Layer 4 of a small transformer language model trained on English Wikipedia (13 layers, counted from 0, width 64).
In attention head 1, each number of a token's query is one row of weights dot the token's vector x. The head spreads its attention over the tokens so far by the softmax of query dot key.

Query weights of the head. A number n stands for (n - 128) times 0.0027.
q0: 117, 87, 145, 90, 195, 127, 151, 186, 130, 117, 115, 155, 141, 187, 122, 115, 99, 133, 172, 102, 96, 121, 174, 140, 143, 128, 140, 186, 134, 113, 134, 169, 169, 131, 139, 86, 130, 109, 106, 77, 130, 141, 153, 86, 97, 96, 125, 57, 179, 167, 49, 109, 163, 99, 118, 133, 159, 159, 125, 162, 138, 148, 155, 133
q1: 100, 165, 151, 121, 137, 108, 102, 117, 116, 150, 125, 120, 130, 97, 103, 148, 97, 100, 124, 166, 182, 145, 129, 132, 131, 87, 134, 111, 172, 129, 146, 132, 138, 93, 146, 72, 137, 141, 146, 98, 140, 190, 140, 125, 149, 111, 149, 98, 123, 134, 97, 111, 95, 141, 53, 130, 120, 151, 150, 131, 102, 149, 120, 152
q2: 145, 100, 101, 114, 119, 138, 128, 177, 108, 86, 157, 133, 144, 116, 117, 142, 127, 153, 112, 139, 101, 110, 97, 97, 79, 111, 128, 129, 138, 74, 83, 131, 131, 121, 166, 138, 135, 112, 100, 95, 115, 125, 128, 92, 120, 141, 138, 151, 185, 103, 153, 115, 130, 105, 183, 119, 85, 156, 133, 111, 141, 115, 144, 98
q3: 111, 177, 148, 135, 103, 133, 126, 152, 162, 120, 176, 105, 125, 138, 119, 115, 107, 103, 80, 148, 172, 70, 66, 143, 110, 101, 148, 117, 174, 119, 138, 132, 113, 128, 130, 131, 121, 172, 209, 129, 158, 101, 141, 139, 174, 77, 101, 143, 74, 104, 137, 135, 92, 124, 86, 119, 83, 180, 112, 144, 98, 112, 130, 172
q4: 106, 147, 117, 175, 126, 89, 133, 114, 128, 114, 110, 98, 121, 75, 87, 144, 114, 93, 138, 105, 99, 123, 120, 131, 110, 103, 134, 112, 147, 95, 109, 100, 149, 111, 165, 128, 141, 152, 150, 143, 112, 169, 139, 101, 148, 107, 98, 130, 119, 132, 120, 160, 110, 153, 129, 151, 135, 120, 109, 131, 81, 138, 127, 156
q5: 125, 159, 165, 171, 128, 174, 118, 168, 159, 99, 147, 163, 112, 63, 88, 184, 111, 71, 114, 88, 178, 118, 101, 83, 121, 113, 138, 155, 140, 108, 116, 146, 142, 118, 113, 134, 156, 140, 126, 197, 177, 184, 158, 128, 169, 162, 117, 130, 89, 117, 155, 157, 123, 143, 177, 163, 173, 157, 179, 145, 113, 149, 127, 168
q6: 88, 157, 144, 145, 123, 87, 123, 80, 148, 143, 138, 122, 171, 89, 162, 142, 107, 128, 119, 162, 148, 163, 98, 160, 134, 121, 94, 124, 117, 147, 86, 134, 134, 139, 172, 98, 107, 172, 148, 178, 78, 131, 83, 97, 147, 55, 39, 139, 94, 69, 165, 107, 101, 124, 113, 136, 152, 118, 149, 151, 86, 89, 108, 134
q7: 182, 121, 110, 97, 146, 91, 89, 138, 82, 164, 141, 142, 178, 141, 154, 72, 148, 92, 89, 135, 144, 154, 93, 165, 88, 131, 84, 162, 87, 90, 62, 110, 164, 120, 97, 111, 112, 114, 96, 131, 171, 133, 163, 101, 111, 143, 157, 149, 95, 148, 199, 161, 178, 125, 114, 122, 118, 144, 115, 158, 151, 98, 159, 109
q8: 121, 160, 91, 95, 172, 91, 181, 69, 155, 148, 169, 87, 145, 85, 107, 143, 151, 120, 214, 116, 160, 99, 44, 117, 144, 115, 180, 55, 69, 147, 135, 126, 126, 77, 107, 99, 118, 139, 128, 102, 161, 160, 89, 91, 118, 111, 138, 103, 105, 153, 115, 184, 131, 107, 79, 179, 112, 131, 163, 96, 92, 143, 130, 172
q9: 201, 139, 103, 91, 106, 74, 141, 178, 96, 149, 84, 173, 169, 117, 153, 90, 95, 141, 88, 115, 122, 114, 143, 134, 49, 130, 77, 151, 110, 142, 158, 150, 118, 109, 120, 126, 197, 110, 67, 150, 135, 138, 110, 96, 130, 100, 128, 118, 125, 164, 143, 163, 151, 98, 169, 111, 133, 83, 151, 133, 145, 112, 116, 94
q10: 165, 150, 123, 146, 157, 103, 150, 108, 144, 132, 157, 146, 108, 183, 85, 93, 124, 182, 155, 118, 116, 144, 124, 118, 148, 114, 89, 146, 145, 82, 139, 160, 171, 158, 126, 50, 166, 166, 182, 156, 158, 132, 134, 94, 116, 137, 104, 126, 107, 111, 131, 165, 95, 60, 94, 159, 138, 128, 149, 87, 111, 81, 79, 106
q11: 95, 140, 117, 164, 98, 148, 145, 114, 164, 124, 108, 82, 79, 55, 131, 101, 129, 103, 99, 169, 156, 69, 112, 96, 149, 109, 126, 107, 175, 166, 111, 89, 142, 142, 136, 120, 149, 170, 78, 170, 149, 112, 72, 103, 159, 93, 169, 138, 144, 106, 137, 143, 128, 187, 113, 149, 123, 165, 142, 145, 122, 117, 116, 120
q12: 138, 165, 157, 132, 192, 111, 162, 127, 101, 114, 125, 121, 171, 111, 106, 160, 85, 117, 98, 179, 115, 126, 155, 71, 136, 135, 82, 133, 107, 161, 141, 59, 91, 103, 132, 128, 136, 73, 152, 211, 121, 119, 134, 97, 143, 107, 160, 115, 126, 151, 166, 121, 178, 127, 68, 100, 169, 110, 126, 144, 108, 179, 87, 79
q13: 118, 127, 102, 160, 156, 163, 145, 116, 133, 157, 118, 72, 119, 116, 123, 133, 87, 90, 134, 92, 142, 93, 142, 107, 144, 78, 158, 90, 145, 143, 124, 146, 161, 134, 144, 197, 150, 169, 183, 165, 106, 146, 102, 126, 155, 138, 112, 93, 105, 162, 210, 139, 103, 178, 113, 90, 99, 109, 159, 120, 148, 101, 132, 142
q14: 118, 123, 132, 168, 122, 125, 147, 108, 154, 107, 113, 176, 97, 119, 148, 92, 175, 180, 156, 136, 93, 153, 135, 196, 160, 182, 135, 114, 112, 165, 93, 140, 85, 45, 172, 124, 183, 88, 117, 160, 144, 120, 155, 111, 140, 180, 150, 129, 99, 139, 168, 187, 105, 137, 143, 94, 63, 131, 160, 128, 148, 157, 153, 123
q15: 127, 82, 77, 117, 116, 164, 163, 137, 176, 90, 160, 118, 95, 97, 129, 176, 163, 124, 88, 141, 158, 133, 120, 159, 160, 136, 128, 118, 125, 85, 169, 124, 159, 141, 130, 117, 112, 118, 109, 120, 192, 178, 92, 162, 139, 68, 196, 107, 118, 72, 97, 137, 132, 129, 187, 45, 130, 164, 187, 118, 161, 130, 147, 138
q16: 215, 177, 120, 142, 141, 120, 135, 137, 121, 106, 147, 118, 154, 115, 134, 107, 169, 115, 134, 160, 138, 103, 139, 168, 153, 142, 98, 95, 161, 153, 82, 82, 53, 84, 141, 152, 91, 77, 110, 143, 113, 128, 110, 117, 152, 111, 120, 133, 139, 118, 141, 58, 96, 151, 42, 141, 85, 69, 99, 152, 95, 153, 94, 190
q17: 70, 97, 113, 159, 110, 182, 138, 133, 85, 195, 151, 68, 121, 79, 93, 90, 115, 133, 119, 86, 198, 78, 118, 90, 100, 112, 113, 94, 143, 144, 115, 146, 122, 171, 110, 92, 60, 159, 175, 137, 166, 118, 108, 108, 166, 116, 146, 130, 104, 139, 105, 178, 87, 147, 148, 168, 127, 109, 133, 125, 149, 95, 91, 104
q18: 133, 150, 129, 139, 127, 71, 119, 170, 99, 128, 111, 158, 98, 125, 158, 171, 93, 165, 152, 130, 107, 122, 153, 155, 90, 167, 113, 159, 97, 141, 87, 102, 116, 166, 151, 112, 144, 104, 73, 83, 91, 154, 164, 163, 119, 162, 174, 136, 178, 118, 148, 50, 165, 134, 125, 87, 104, 115, 129, 119, 93, 136, 125, 98
q19: 150, 162, 130, 138, 163, 139, 91, 160, 141, 81, 77, 146, 93, 136, 132, 146, 86, 117, 150, 124, 109, 158, 117, 100, 92, 130, 122, 139, 116, 92, 114, 139, 121, 103, 152, 91, 157, 147, 129, 71, 133, 136, 113, 174, 92, 107, 77, 153, 160, 136, 150, 147, 164, 112, 142, 84, 145, 133, 147, 154, 85, 96, 134, 140
q20: 131, 108, 127, 80, 86, 113, 168, 114, 94, 71, 102, 177, 90, 122, 141, 118, 116, 185, 147, 65, 98, 115, 180, 181, 104, 136, 79, 146, 148, 153, 96, 135, 149, 135, 138, 140, 109, 119, 111, 105, 129, 157, 124, 91, 103, 137, 171, 156, 172, 140, 147, 102, 153, 90, 157, 67, 97, 118, 103, 97, 143, 140, 109, 123
q21: 124, 109, 96, 145, 115, 106, 150, 125, 112, 82, 133, 124, 57, 52, 140, 127, 73, 156, 137, 141, 112, 140, 83, 142, 135, 76, 158, 118, 125, 135, 165, 135, 139, 176, 105, 118, 133, 156, 120, 109, 159, 155, 147, 132, 104, 105, 110, 136, 108, 192, 122, 101, 72, 111, 146, 129, 165, 145, 145, 83, 56, 146, 109, 147
q22: 76, 135, 180, 145, 128, 84, 159, 102, 89, 107, 138, 121, 91, 171, 178, 114, 150, 139, 151, 133, 141, 116, 99, 144, 180, 85, 123, 86, 136, 98, 113, 89, 141, 110, 98, 123, 149, 129, 184, 123, 159, 174, 161, 124, 90, 135, 136, 130, 141, 122, 173, 124, 146, 175, 89, 132, 124, 83, 113, 146, 204, 190, 170, 105
q23: 119, 130, 113, 125, 94, 98, 148, 134, 106, 99, 152, 137, 177, 131, 128, 139, 107, 91, 110, 116, 138, 146, 154, 176, 120, 145, 130, 95, 121, 123, 86, 137, 163, 196, 201, 68, 141, 98, 146, 158, 165, 142, 149, 165, 145, 136, 90, 122, 144, 169, 129, 131, 142, 102, 211, 105, 133, 103, 132, 200, 127, 108, 150, 182
q24: 142, 133, 126, 186, 184, 137, 91, 91, 54, 125, 86, 121, 177, 118, 180, 175, 164, 140, 163, 153, 182, 132, 160, 157, 135, 130, 154, 147, 93, 104, 83, 128, 129, 165, 126, 85, 124, 121, 133, 149, 144, 54, 114, 125, 94, 153, 150, 129, 114, 130, 99, 203, 88, 132, 145, 88, 140, 134, 117, 106, 102, 74, 134, 125
q25: 113, 88, 129, 97, 64, 94, 96, 162, 137, 132, 147, 158, 140, 139, 96, 157, 125, 113, 194, 119, 167, 93, 154, 122, 112, 148, 98, 118, 95, 115, 132, 143, 130, 161, 152, 122, 168, 75, 74, 103, 112, 98, 128, 153, 82, 153, 163, 180, 89, 173, 145, 163, 149, 153, 143, 155, 147, 114, 156, 131, 109, 119, 118, 177
q26: 108, 192, 100, 138, 139, 115, 120, 77, 161, 177, 99, 105, 146, 108, 168, 189, 138, 142, 149, 146, 132, 113, 88, 156, 133, 100, 155, 129, 127, 86, 81, 161, 109, 108, 175, 98, 98, 180, 102, 128, 108, 184, 142, 175, 99, 157, 118, 136, 96, 116, 103, 126, 111, 89, 104, 83, 188, 143, 128, 102, 107, 200, 73, 124
q27: 161, 79, 129, 78, 138, 120, 109, 159, 99, 141, 111, 145, 177, 156, 101, 168, 91, 121, 118, 157, 85, 179, 160, 144, 120, 154, 65, 128, 136, 80, 174, 122, 155, 174, 90, 166, 137, 83, 135, 182, 100, 103, 148, 141, 105, 183, 111, 123, 131, 146, 180, 118, 146, 141, 126, 139, 115, 90, 139, 126, 132, 92, 163, 107
q28: 97, 129, 197, 173, 145, 193, 149, 80, 118, 133, 116, 116, 201, 110, 118, 164, 120, 179, 132, 115, 215, 112, 109, 144, 104, 121, 103, 91, 167, 137, 111, 148, 127, 118, 120, 158, 116, 108, 107, 136, 137, 152, 129, 62, 136, 148, 85, 122, 153, 111, 116, 141, 147, 133, 123, 152, 143, 144, 179, 91, 58, 147, 111, 204
q29: 126, 200, 223, 172, 95, 150, 164, 121, 139, 196, 200, 128, 87, 101, 121, 100, 166, 119, 133, 68, 168, 105, 119, 112, 122, 142, 202, 108, 118, 159, 105, 136, 108, 153, 134, 145, 127, 122, 136, 122, 76, 107, 125, 171, 128, 86, 121, 145, 95, 133, 108, 110, 75, 141, 72, 122, 150, 109, 145, 114, 88, 155, 129, 167
q30: 114, 139, 148, 89, 176, 188, 143, 124, 119, 141, 79, 153, 135, 99, 184, 113, 150, 134, 115, 104, 127, 139, 151, 139, 81, 83, 108, 82, 108, 123, 91, 108, 113, 160, 107, 61, 99, 79, 102, 97, 109, 125, 96, 116, 112, 185, 126, 99, 114, 81, 144, 143, 162, 147, 107, 99, 147, 189, 103, 121, 157, 109, 136, 128
q31: 122, 157, 130, 99, 131, 134, 75, 111, 151, 138, 155, 112, 115, 175, 142, 84, 137, 65, 110, 105, 152, 111, 135, 162, 105, 141, 113, 110, 100, 147, 168, 145, 158, 135, 100, 126, 113, 106, 151, 136, 93, 131, 126, 78, 83, 247, 120, 117, 126, 191, 71, 143, 58, 127, 109, 79, 135, 162, 182, 200, 125, 135, 78, 153

Each question shows a short text with each token's key, already scaled and adjusted for position as the last token sees it. A number n stands for (n - 128) times 0.013.

Then comes the last token's vector x. A number n stands for (n - 128) times 0.057.

0 " l": 119, 118, 105, 122, 126, 153, 178, 102, 108, 94, 153, 131, 153, 122, 127, 129, 112, 105, 155, 68, 90, 148, 106, 141, 89, 148, 146, 58, 116, 64, 146, 108
1 "ist": 141, 135, 105, 145, 101, 163, 191, 106, 124, 102, 155, 106, 180, 151, 127, 115, 116, 92, 169, 76, 79, 135, 124, 134, 109, 147, 130, 58, 117, 51, 169, 93
2 "ed": 138, 125, 100, 135, 120, 151, 154, 75, 145, 85, 148, 113, 143, 122, 133, 101, 165, 112, 128, 95, 78, 120, 112, 151, 103, 141, 131, 41, 108, 38, 156, 104
3 " in": 142, 147, 70, 152, 114, 166, 172, 83, 138, 90, 156, 117, 168, 115, 139, 114, 166, 109, 122, 98, 67, 115, 120, 143, 83, 147, 118, 50, 132, 44, 147, 85
4 " the": 93, 154, 90, 156, 134, 144, 173, 72, 117, 98, 142, 105, 151, 122, 146, 122, 132, 117, 119, 109, 78, 155, 117, 134, 83, 127, 118, 41, 118, 45, 150, 100
5 " D": 115, 148, 111, 161, 145, 161, 173, 79, 130, 101, 161, 108, 184, 143, 125, 117, 130, 163, 78, 117, 72, 149, 116, 133, 123, 149, 130, 51, 122, 49, 146, 105
6 "i": 127, 147, 97, 176, 153, 168, 159, 105, 128, 94, 149, 110, 162, 136, 128, 81, 98, 166, 80, 116, 72, 161, 149, 113, 104, 164, 129, 59, 128, 55, 168, 109
x: 27, 186, 100, 152, 110, 129, 129, 137, 86, 125, 119, 73, 161, 112, 139, 126, 143, 88, 145, 108, 179, 107, 146, 89, 138, 142, 126, 129, 82, 142, 128, 120, 148, 134, 116, 137, 124, 180, 155, 157, 105, 149, 117, 134, 194, 121, 103, 184, 143, 122, 94, 122, 139, 103, 143, 146, 71, 193, 172, 135, 106, 130, 40, 159
Which two tokens does the last token look at most, in order? 5 " D", 6 "i"

0 "i": 143, 122, 100, 125, 110, 164, 157, 75, 115, 115, 129, 123, 166, 137, 127, 98, 109, 111, 160, 106, 86, 128, 129, 109, 103, 168, 142, 68, 115, 70, 158, 105
1 "re": 152, 117, 104, 140, 142, 137, 173, 65, 137, 115, 128, 96, 159, 136, 145, 107, 156, 107, 132, 118, 74, 142, 122, 144, 122, 138, 135, 80, 92, 69, 132, 82
2 "ct": 155, 146, 119, 157, 124, 140, 166, 95, 158, 104, 142, 93, 165, 122, 128, 103, 161, 113, 121, 96, 94, 126, 126, 145, 108, 138, 135, 74, 116, 67, 144, 101
3 "or": 115, 142, 90, 156, 132, 153, 147, 116, 138, 97, 163, 114, 145, 144, 158, 125, 127, 109, 133, 113, 89, 140, 146, 137, 94, 128, 106, 58, 107, 35, 147, 103
4 " of": 107, 155, 74, 149, 128, 160, 185, 80, 134, 103, 138, 110, 166, 127, 142, 105, 152, 130, 121, 101, 63, 134, 129, 139, 92, 150, 101, 39, 129, 46, 164, 91
5 " the": 104, 154, 96, 160, 140, 143, 172, 74, 117, 97, 141, 105, 154, 124, 148, 120, 101, 134, 106, 114, 76, 158, 122, 136, 87, 126, 113, 40, 119, 41, 149, 98
6 " S": 143, 123, 133, 146, 160, 159, 161, 85, 152, 89, 153, 117, 165, 138, 133, 126, 104, 153, 83, 116, 73, 144, 108, 159, 107, 144, 121, 55, 137, 44, 159, 91
x: 113, 174, 111, 168, 167, 158, 161, 106, 176, 87, 110, 100, 120, 127, 120, 106, 130, 172, 123, 172, 134, 99, 134, 117, 153, 127, 108, 126, 63, 136, 154, 145, 190, 129, 154, 168, 113, 116, 114, 142, 124, 161, 135, 146, 162, 103, 102, 178, 165, 147, 143, 182, 87, 176, 123, 179, 108, 127, 171, 119, 140, 97, 84, 94
Which token does the last token look at most? 6 " S"

0 "K": 140, 116, 89, 144, 129, 156, 151, 94, 141, 74, 149, 115, 180, 129, 133, 106, 87, 108, 148, 76, 81, 136, 123, 162, 100, 144, 121, 53, 106, 45, 152, 119
1 ";": 171, 136, 106, 121, 112, 149, 157, 82, 136, 117, 122, 104, 151, 110, 142, 113, 100, 88, 135, 88, 92, 143, 111, 150, 94, 171, 141, 19, 141, 45, 161, 97
2 " A": 147, 144, 83, 148, 127, 167, 158, 85, 138, 86, 141, 107, 167, 142, 139, 118, 132, 81, 132, 86, 63, 127, 117, 155, 77, 150, 124, 36, 127, 47, 165, 118
3 "R": 107, 142, 93, 151, 145, 150, 148, 77, 135, 83, 148, 115, 164, 139, 141, 117, 154, 124, 110, 80, 70, 146, 99, 155, 114, 145, 123, 53, 116, 48, 154, 105
4 "I": 92, 145, 82, 170, 131, 160, 141, 83, 148, 74, 149, 103, 167, 133, 146, 122, 129, 119, 105, 89, 73, 139, 101, 142, 101, 126, 117, 56, 117, 42, 161, 104
5 "S": 111, 136, 113, 155, 152, 168, 136, 91, 156, 81, 146, 110, 155, 127, 138, 131, 79, 136, 91, 113, 96, 134, 103, 157, 94, 130, 128, 58, 128, 49, 158, 97
6 ";": 112, 133, 117, 154, 129, 147, 156, 85, 140, 119, 124, 107, 148, 111, 144, 118, 83, 169, 105, 103, 91, 149, 117, 142, 96, 171, 146, 20, 138, 47, 168, 97
x: 75, 133, 122, 125, 138, 112, 155, 170, 212, 96, 163, 67, 119, 107, 120, 158, 180, 100, 117, 147, 158, 127, 151, 139, 169, 121, 175, 122, 79, 184, 147, 117, 125, 167, 168, 136, 109, 124, 82, 98, 131, 146, 102, 143, 147, 102, 111, 115, 190, 103, 125, 121, 170, 151, 151, 125, 92, 166, 154, 108, 104, 105, 57, 145
Which token does the last token look at most? 2 " A"

0 " of": 121, 112, 103, 130, 102, 163, 183, 82, 134, 102, 138, 111, 169, 128, 141, 105, 93, 102, 176, 88, 65, 126, 122, 140, 92, 153, 104, 37, 125, 40, 166, 88
1 " the": 163, 117, 97, 143, 118, 151, 172, 74, 116, 96, 141, 104, 154, 125, 147, 119, 127, 103, 152, 96, 75, 153, 115, 139, 86, 128, 113, 39, 119, 41, 149, 98
2 " t": 143, 153, 91, 158, 131, 147, 161, 93, 130, 106, 169, 135, 169, 135, 127, 120, 129, 101, 114, 84, 78, 146, 118, 144, 94, 146, 113, 63, 122, 55, 149, 112
3 "er": 150, 159, 63, 184, 138, 135, 172, 108, 152, 94, 150, 94, 155, 142, 116, 104, 138, 108, 120, 94, 88, 148, 122, 124, 86, 133, 99, 57, 120, 65, 165, 88
4 "m": 117, 130, 119, 151, 151, 139, 153, 96, 113, 105, 138, 135, 123, 131, 141, 124, 122, 137, 134, 93, 96, 164, 139, 141, 125, 142, 148, 87, 112, 50, 146, 131
5 "s": 138, 117, 146, 149, 129, 137, 150, 103, 138, 105, 129, 125, 150, 117, 119, 127, 84, 155, 124, 113, 132, 119, 128, 152, 114, 126, 150, 83, 114, 61, 136, 94
6 ":": 120, 129, 125, 139, 123, 135, 145, 91, 131, 102, 128, 122, 145, 108, 126, 129, 97, 164, 103, 101, 114, 143, 125, 158, 83, 151, 125, 32, 118, 54, 163, 85
x: 76, 95, 131, 149, 128, 117, 193, 138, 199, 118, 132, 45, 124, 120, 95, 127, 143, 99, 135, 143, 168, 150, 160, 143, 158, 111, 158, 90, 58, 173, 174, 134, 139, 150, 167, 161, 135, 79, 77, 128, 119, 149, 116, 146, 145, 132, 103, 106, 146, 87, 116, 114, 151, 136, 174, 151, 140, 122, 200, 117, 114, 122, 110, 150
Which token does the last token look at most? 0 " of"

0 " ": 119, 105, 87, 142, 113, 166, 160, 102, 124, 67, 149, 115, 165, 120, 106, 114, 100, 90, 164, 87, 78, 131, 119, 148, 93, 161, 117, 38, 130, 24, 168, 83
1 "K": 150, 133, 82, 144, 135, 157, 150, 89, 141, 75, 151, 114, 178, 140, 134, 114, 109, 105, 132, 72, 73, 150, 118, 157, 104, 157, 107, 43, 106, 41, 133, 108
2 "un": 156, 150, 100, 148, 125, 137, 140, 114, 145, 79, 168, 112, 152, 139, 130, 98, 144, 105, 127, 83, 102, 139, 121, 173, 79, 134, 138, 58, 82, 46, 129, 105
3 "t": 91, 142, 109, 135, 136, 146, 172, 87, 153, 102, 165, 124, 161, 130, 113, 108, 142, 134, 121, 123, 97, 129, 114, 137, 114, 125, 138, 98, 119, 40, 152, 86
4 "s": 95, 136, 146, 150, 140, 141, 151, 100, 136, 102, 129, 127, 153, 120, 123, 115, 97, 155, 115, 110, 130, 121, 130, 142, 112, 129, 145, 81, 112, 49, 135, 100
5 "e": 125, 130, 116, 140, 169, 131, 153, 107, 145, 118, 133, 123, 153, 140, 119, 111, 106, 149, 110, 112, 95, 142, 134, 139, 115, 130, 113, 77, 126, 51, 140, 74
6 "v": 163, 114, 108, 136, 144, 148, 146, 97, 150, 95, 143, 107, 146, 121, 134, 76, 95, 148, 101, 158, 87, 147, 125, 127, 153, 147, 142, 83, 116, 65, 145, 114
x: 105, 126, 128, 128, 145, 145, 148, 106, 135, 140, 138, 86, 79, 95, 87, 132, 110, 85, 119, 148, 204, 103, 84, 103, 178, 134, 90, 143, 112, 146, 131, 129, 168, 118, 160, 96, 133, 123, 172, 152, 159, 178, 133, 122, 193, 152, 140, 219, 131, 123, 87, 167, 115, 117, 101, 143, 140, 152, 132, 119, 145, 119, 84, 203
Which two tokens does the last token look at most, in order? 1 "K", 3 "t"

0 "s": 167, 146, 119, 141, 133, 139, 148, 106, 128, 106, 137, 127, 147, 122, 129, 112, 118, 103, 129, 98, 117, 127, 145, 142, 112, 137, 147, 84, 102, 51, 136, 89
1 ")": 153, 136, 103, 130, 122, 141, 164, 101, 114, 113, 158, 112, 167, 109, 128, 138, 116, 91, 137, 81, 116, 150, 120, 136, 94, 134, 129, 44, 109, 69, 147, 80
2 " (": 162, 160, 92, 142, 109, 156, 169, 100, 132, 87, 150, 123, 167, 127, 125, 121, 111, 99, 141, 95, 84, 142, 110, 150, 88, 168, 128, 31, 131, 46, 169, 72
3 "s": 95, 150, 119, 152, 134, 159, 150, 106, 142, 95, 149, 114, 142, 126, 125, 118, 135, 145, 122, 115, 108, 117, 121, 153, 102, 136, 139, 58, 123, 62, 138, 89
4 "in": 97, 150, 82, 158, 143, 133, 156, 108, 149, 78, 144, 110, 168, 138, 136, 107, 135, 135, 112, 98, 87, 151, 142, 136, 107, 121, 122, 87, 110, 44, 144, 73
5 "c": 118, 125, 93, 165, 135, 127, 141, 108, 147, 102, 130, 115, 152, 118, 107, 113, 123, 139, 90, 145, 92, 153, 129, 132, 121, 138, 138, 79, 126, 65, 158, 93
6 "e": 135, 117, 114, 142, 164, 125, 151, 113, 146, 105, 128, 118, 153, 138, 118, 92, 114, 151, 101, 127, 112, 141, 137, 134, 116, 138, 107, 58, 114, 68, 136, 80
x: 8, 182, 153, 107, 128, 121, 159, 127, 149, 125, 137, 73, 96, 98, 140, 112, 115, 97, 128, 165, 157, 118, 98, 147, 144, 146, 155, 98, 124, 132, 117, 123, 140, 79, 157, 126, 149, 168, 169, 136, 91, 119, 98, 174, 169, 139, 85, 179, 90, 106, 153, 109, 113, 165, 95, 117, 151, 143, 166, 127, 106, 126, 103, 186
Which token does the last token look at most? 4 "in"

0 "0": 133, 153, 116, 130, 117, 133, 136, 93, 119, 97, 138, 124, 138, 113, 139, 130, 87, 104, 116, 83, 108, 128, 115, 144, 107, 147, 143, 69, 127, 43, 168, 97
1 " |": 146, 157, 120, 127, 110, 138, 156, 93, 133, 108, 115, 114, 152, 131, 123, 132, 108, 105, 138, 94, 104, 148, 105, 153, 101, 158, 145, 41, 131, 52, 162, 76
2 " ": 157, 153, 78, 157, 121, 163, 156, 106, 129, 70, 147, 114, 167, 124, 107, 118, 128, 95, 132, 94, 72, 134, 123, 152, 100, 160, 121, 44, 134, 20, 171, 84
3 "6": 148, 157, 111, 151, 132, 135, 140, 92, 140, 88, 126, 102, 153, 126, 118, 115, 182, 151, 109, 93, 82, 129, 111, 151, 105, 135, 116, 38, 120, 54, 178, 96
4 "6": 94, 139, 121, 156, 139, 132, 138, 95, 142, 90, 124, 103, 150, 128, 120, 118, 170, 164, 105, 101, 83, 128, 113, 152, 108, 133, 116, 43, 124, 52, 178, 97
5 " |": 100, 129, 120, 148, 123, 135, 156, 98, 136, 110, 114, 117, 153, 135, 123, 132, 127, 170, 125, 104, 97, 147, 110, 152, 102, 160, 143, 40, 136, 52, 163, 75
6 " ": 110, 139, 110, 171, 141, 161, 155, 106, 133, 73, 148, 116, 168, 124, 108, 118, 108, 167, 82, 121, 70, 139, 126, 150, 102, 159, 121, 46, 138, 19, 171, 87
x: 110, 127, 133, 164, 130, 167, 179, 149, 150, 94, 153, 77, 134, 152, 96, 111, 178, 148, 131, 151, 171, 144, 137, 123, 182, 132, 167, 132, 91, 100, 174, 122, 137, 145, 161, 166, 119, 114, 115, 170, 93, 148, 123, 160, 190, 81, 124, 136, 166, 144, 88, 141, 104, 139, 125, 183, 130, 125, 207, 138, 128, 119, 69, 156
Which token does the last token look at most, and with what share of its attention? 6 " ", with about 40%

0 "it": 151, 122, 99, 138, 119, 142, 171, 101, 141, 108, 158, 116, 176, 114, 141, 73, 103, 115, 164, 93, 91, 131, 114, 122, 89, 132, 123, 54, 112, 29, 150, 101
1 "ed": 174, 123, 95, 140, 121, 147, 143, 82, 151, 77, 138, 103, 145, 115, 120, 102, 137, 115, 136, 109, 90, 116, 123, 148, 103, 135, 128, 42, 108, 37, 161, 104
2 " n": 136, 139, 85, 136, 123, 145, 148, 79, 150, 108, 167, 130, 154, 122, 152, 131, 136, 117, 140, 97, 83, 156, 120, 129, 98, 147, 130, 67, 120, 62, 140, 110
3 "ot": 99, 151, 91, 159, 138, 145, 166, 82, 134, 102, 158, 125, 173, 117, 141, 102, 158, 114, 127, 92, 94, 156, 136, 105, 110, 152, 118, 73, 125, 45, 146, 62
4 " s": 92, 152, 94, 145, 143, 146, 157, 98, 146, 81, 163, 128, 154, 129, 126, 124, 117, 139, 94, 109, 84, 137, 119, 159, 95, 131, 124, 65, 131, 59, 157, 95
5 "o": 122, 131, 101, 154, 133, 148, 166, 105, 134, 95, 156, 128, 139, 129, 124, 131, 122, 141, 123, 101, 87, 135, 133, 131, 122, 176, 152, 90, 129, 58, 136, 63
6 " m": 129, 125, 120, 163, 139, 147, 160, 94, 139, 76, 156, 139, 153, 131, 129, 141, 112, 147, 101, 111, 99, 155, 119, 133, 112, 142, 134, 73, 113, 71, 157, 103
x: 119, 124, 111, 175, 145, 135, 186, 124, 157, 93, 149, 115, 111, 136, 127, 101, 118, 154, 119, 163, 170, 123, 197, 151, 135, 191, 164, 153, 94, 108, 170, 139, 193, 150, 126, 143, 156, 139, 113, 142, 118, 169, 81, 142, 163, 123, 110, 191, 161, 140, 105, 176, 133, 171, 91, 143, 96, 164, 176, 146, 142, 127, 117, 100
Which token does the last token look at most? 2 " n"

0 "\n": 122, 120, 95, 110, 93, 155, 166, 53, 135, 69, 135, 101, 172, 133, 118, 123, 102, 108, 160, 95, 77, 117, 72, 157, 76, 160, 115, 21, 140, 31, 161, 87
1 "==": 151, 144, 90, 146, 110, 161, 159, 63, 123, 61, 129, 115, 165, 123, 122, 103, 113, 111, 146, 103, 84, 131, 86, 136, 68, 158, 117, 38, 120, 55, 156, 80
2 "L": 153, 151, 95, 135, 137, 161, 169, 85, 123, 85, 159, 123, 171, 127, 137, 134, 126, 118, 127, 83, 81, 152, 95, 152, 102, 153, 133, 54, 117, 58, 134, 93
3 "e": 137, 171, 95, 141, 149, 145, 161, 114, 148, 114, 152, 114, 168, 142, 117, 105, 142, 125, 118, 104, 70, 139, 116, 146, 98, 145, 122, 60, 140, 45, 154, 85
4 "ag": 108, 144, 132, 159, 128, 137, 159, 118, 152, 102, 139, 133, 144, 139, 142, 100, 160, 145, 139, 107, 93, 123, 112, 128, 118, 160, 139, 82, 115, 59, 164, 106
5 "u": 116, 166, 109, 162, 153, 161, 137, 101, 154, 87, 145, 93, 132, 140, 113, 109, 111, 148, 100, 115, 87, 153, 107, 135, 113, 126, 130, 69, 114, 34, 156, 101
6 "e": 148, 124, 127, 143, 167, 139, 153, 97, 152, 104, 134, 127, 172, 129, 129, 98, 110, 145, 99, 118, 105, 138, 116, 125, 113, 124, 117, 82, 119, 42, 129, 83
x: 48, 188, 143, 136, 142, 134, 182, 113, 140, 141, 160, 77, 103, 114, 118, 129, 119, 110, 115, 161, 129, 87, 107, 109, 146, 103, 169, 110, 100, 140, 137, 147, 152, 108, 135, 131, 142, 192, 141, 147, 102, 125, 102, 175, 146, 139, 90, 154, 82, 102, 174, 124, 84, 157, 62, 112, 139, 99, 190, 139, 110, 154, 70, 174
Which token does the last token look at most? 5 "u"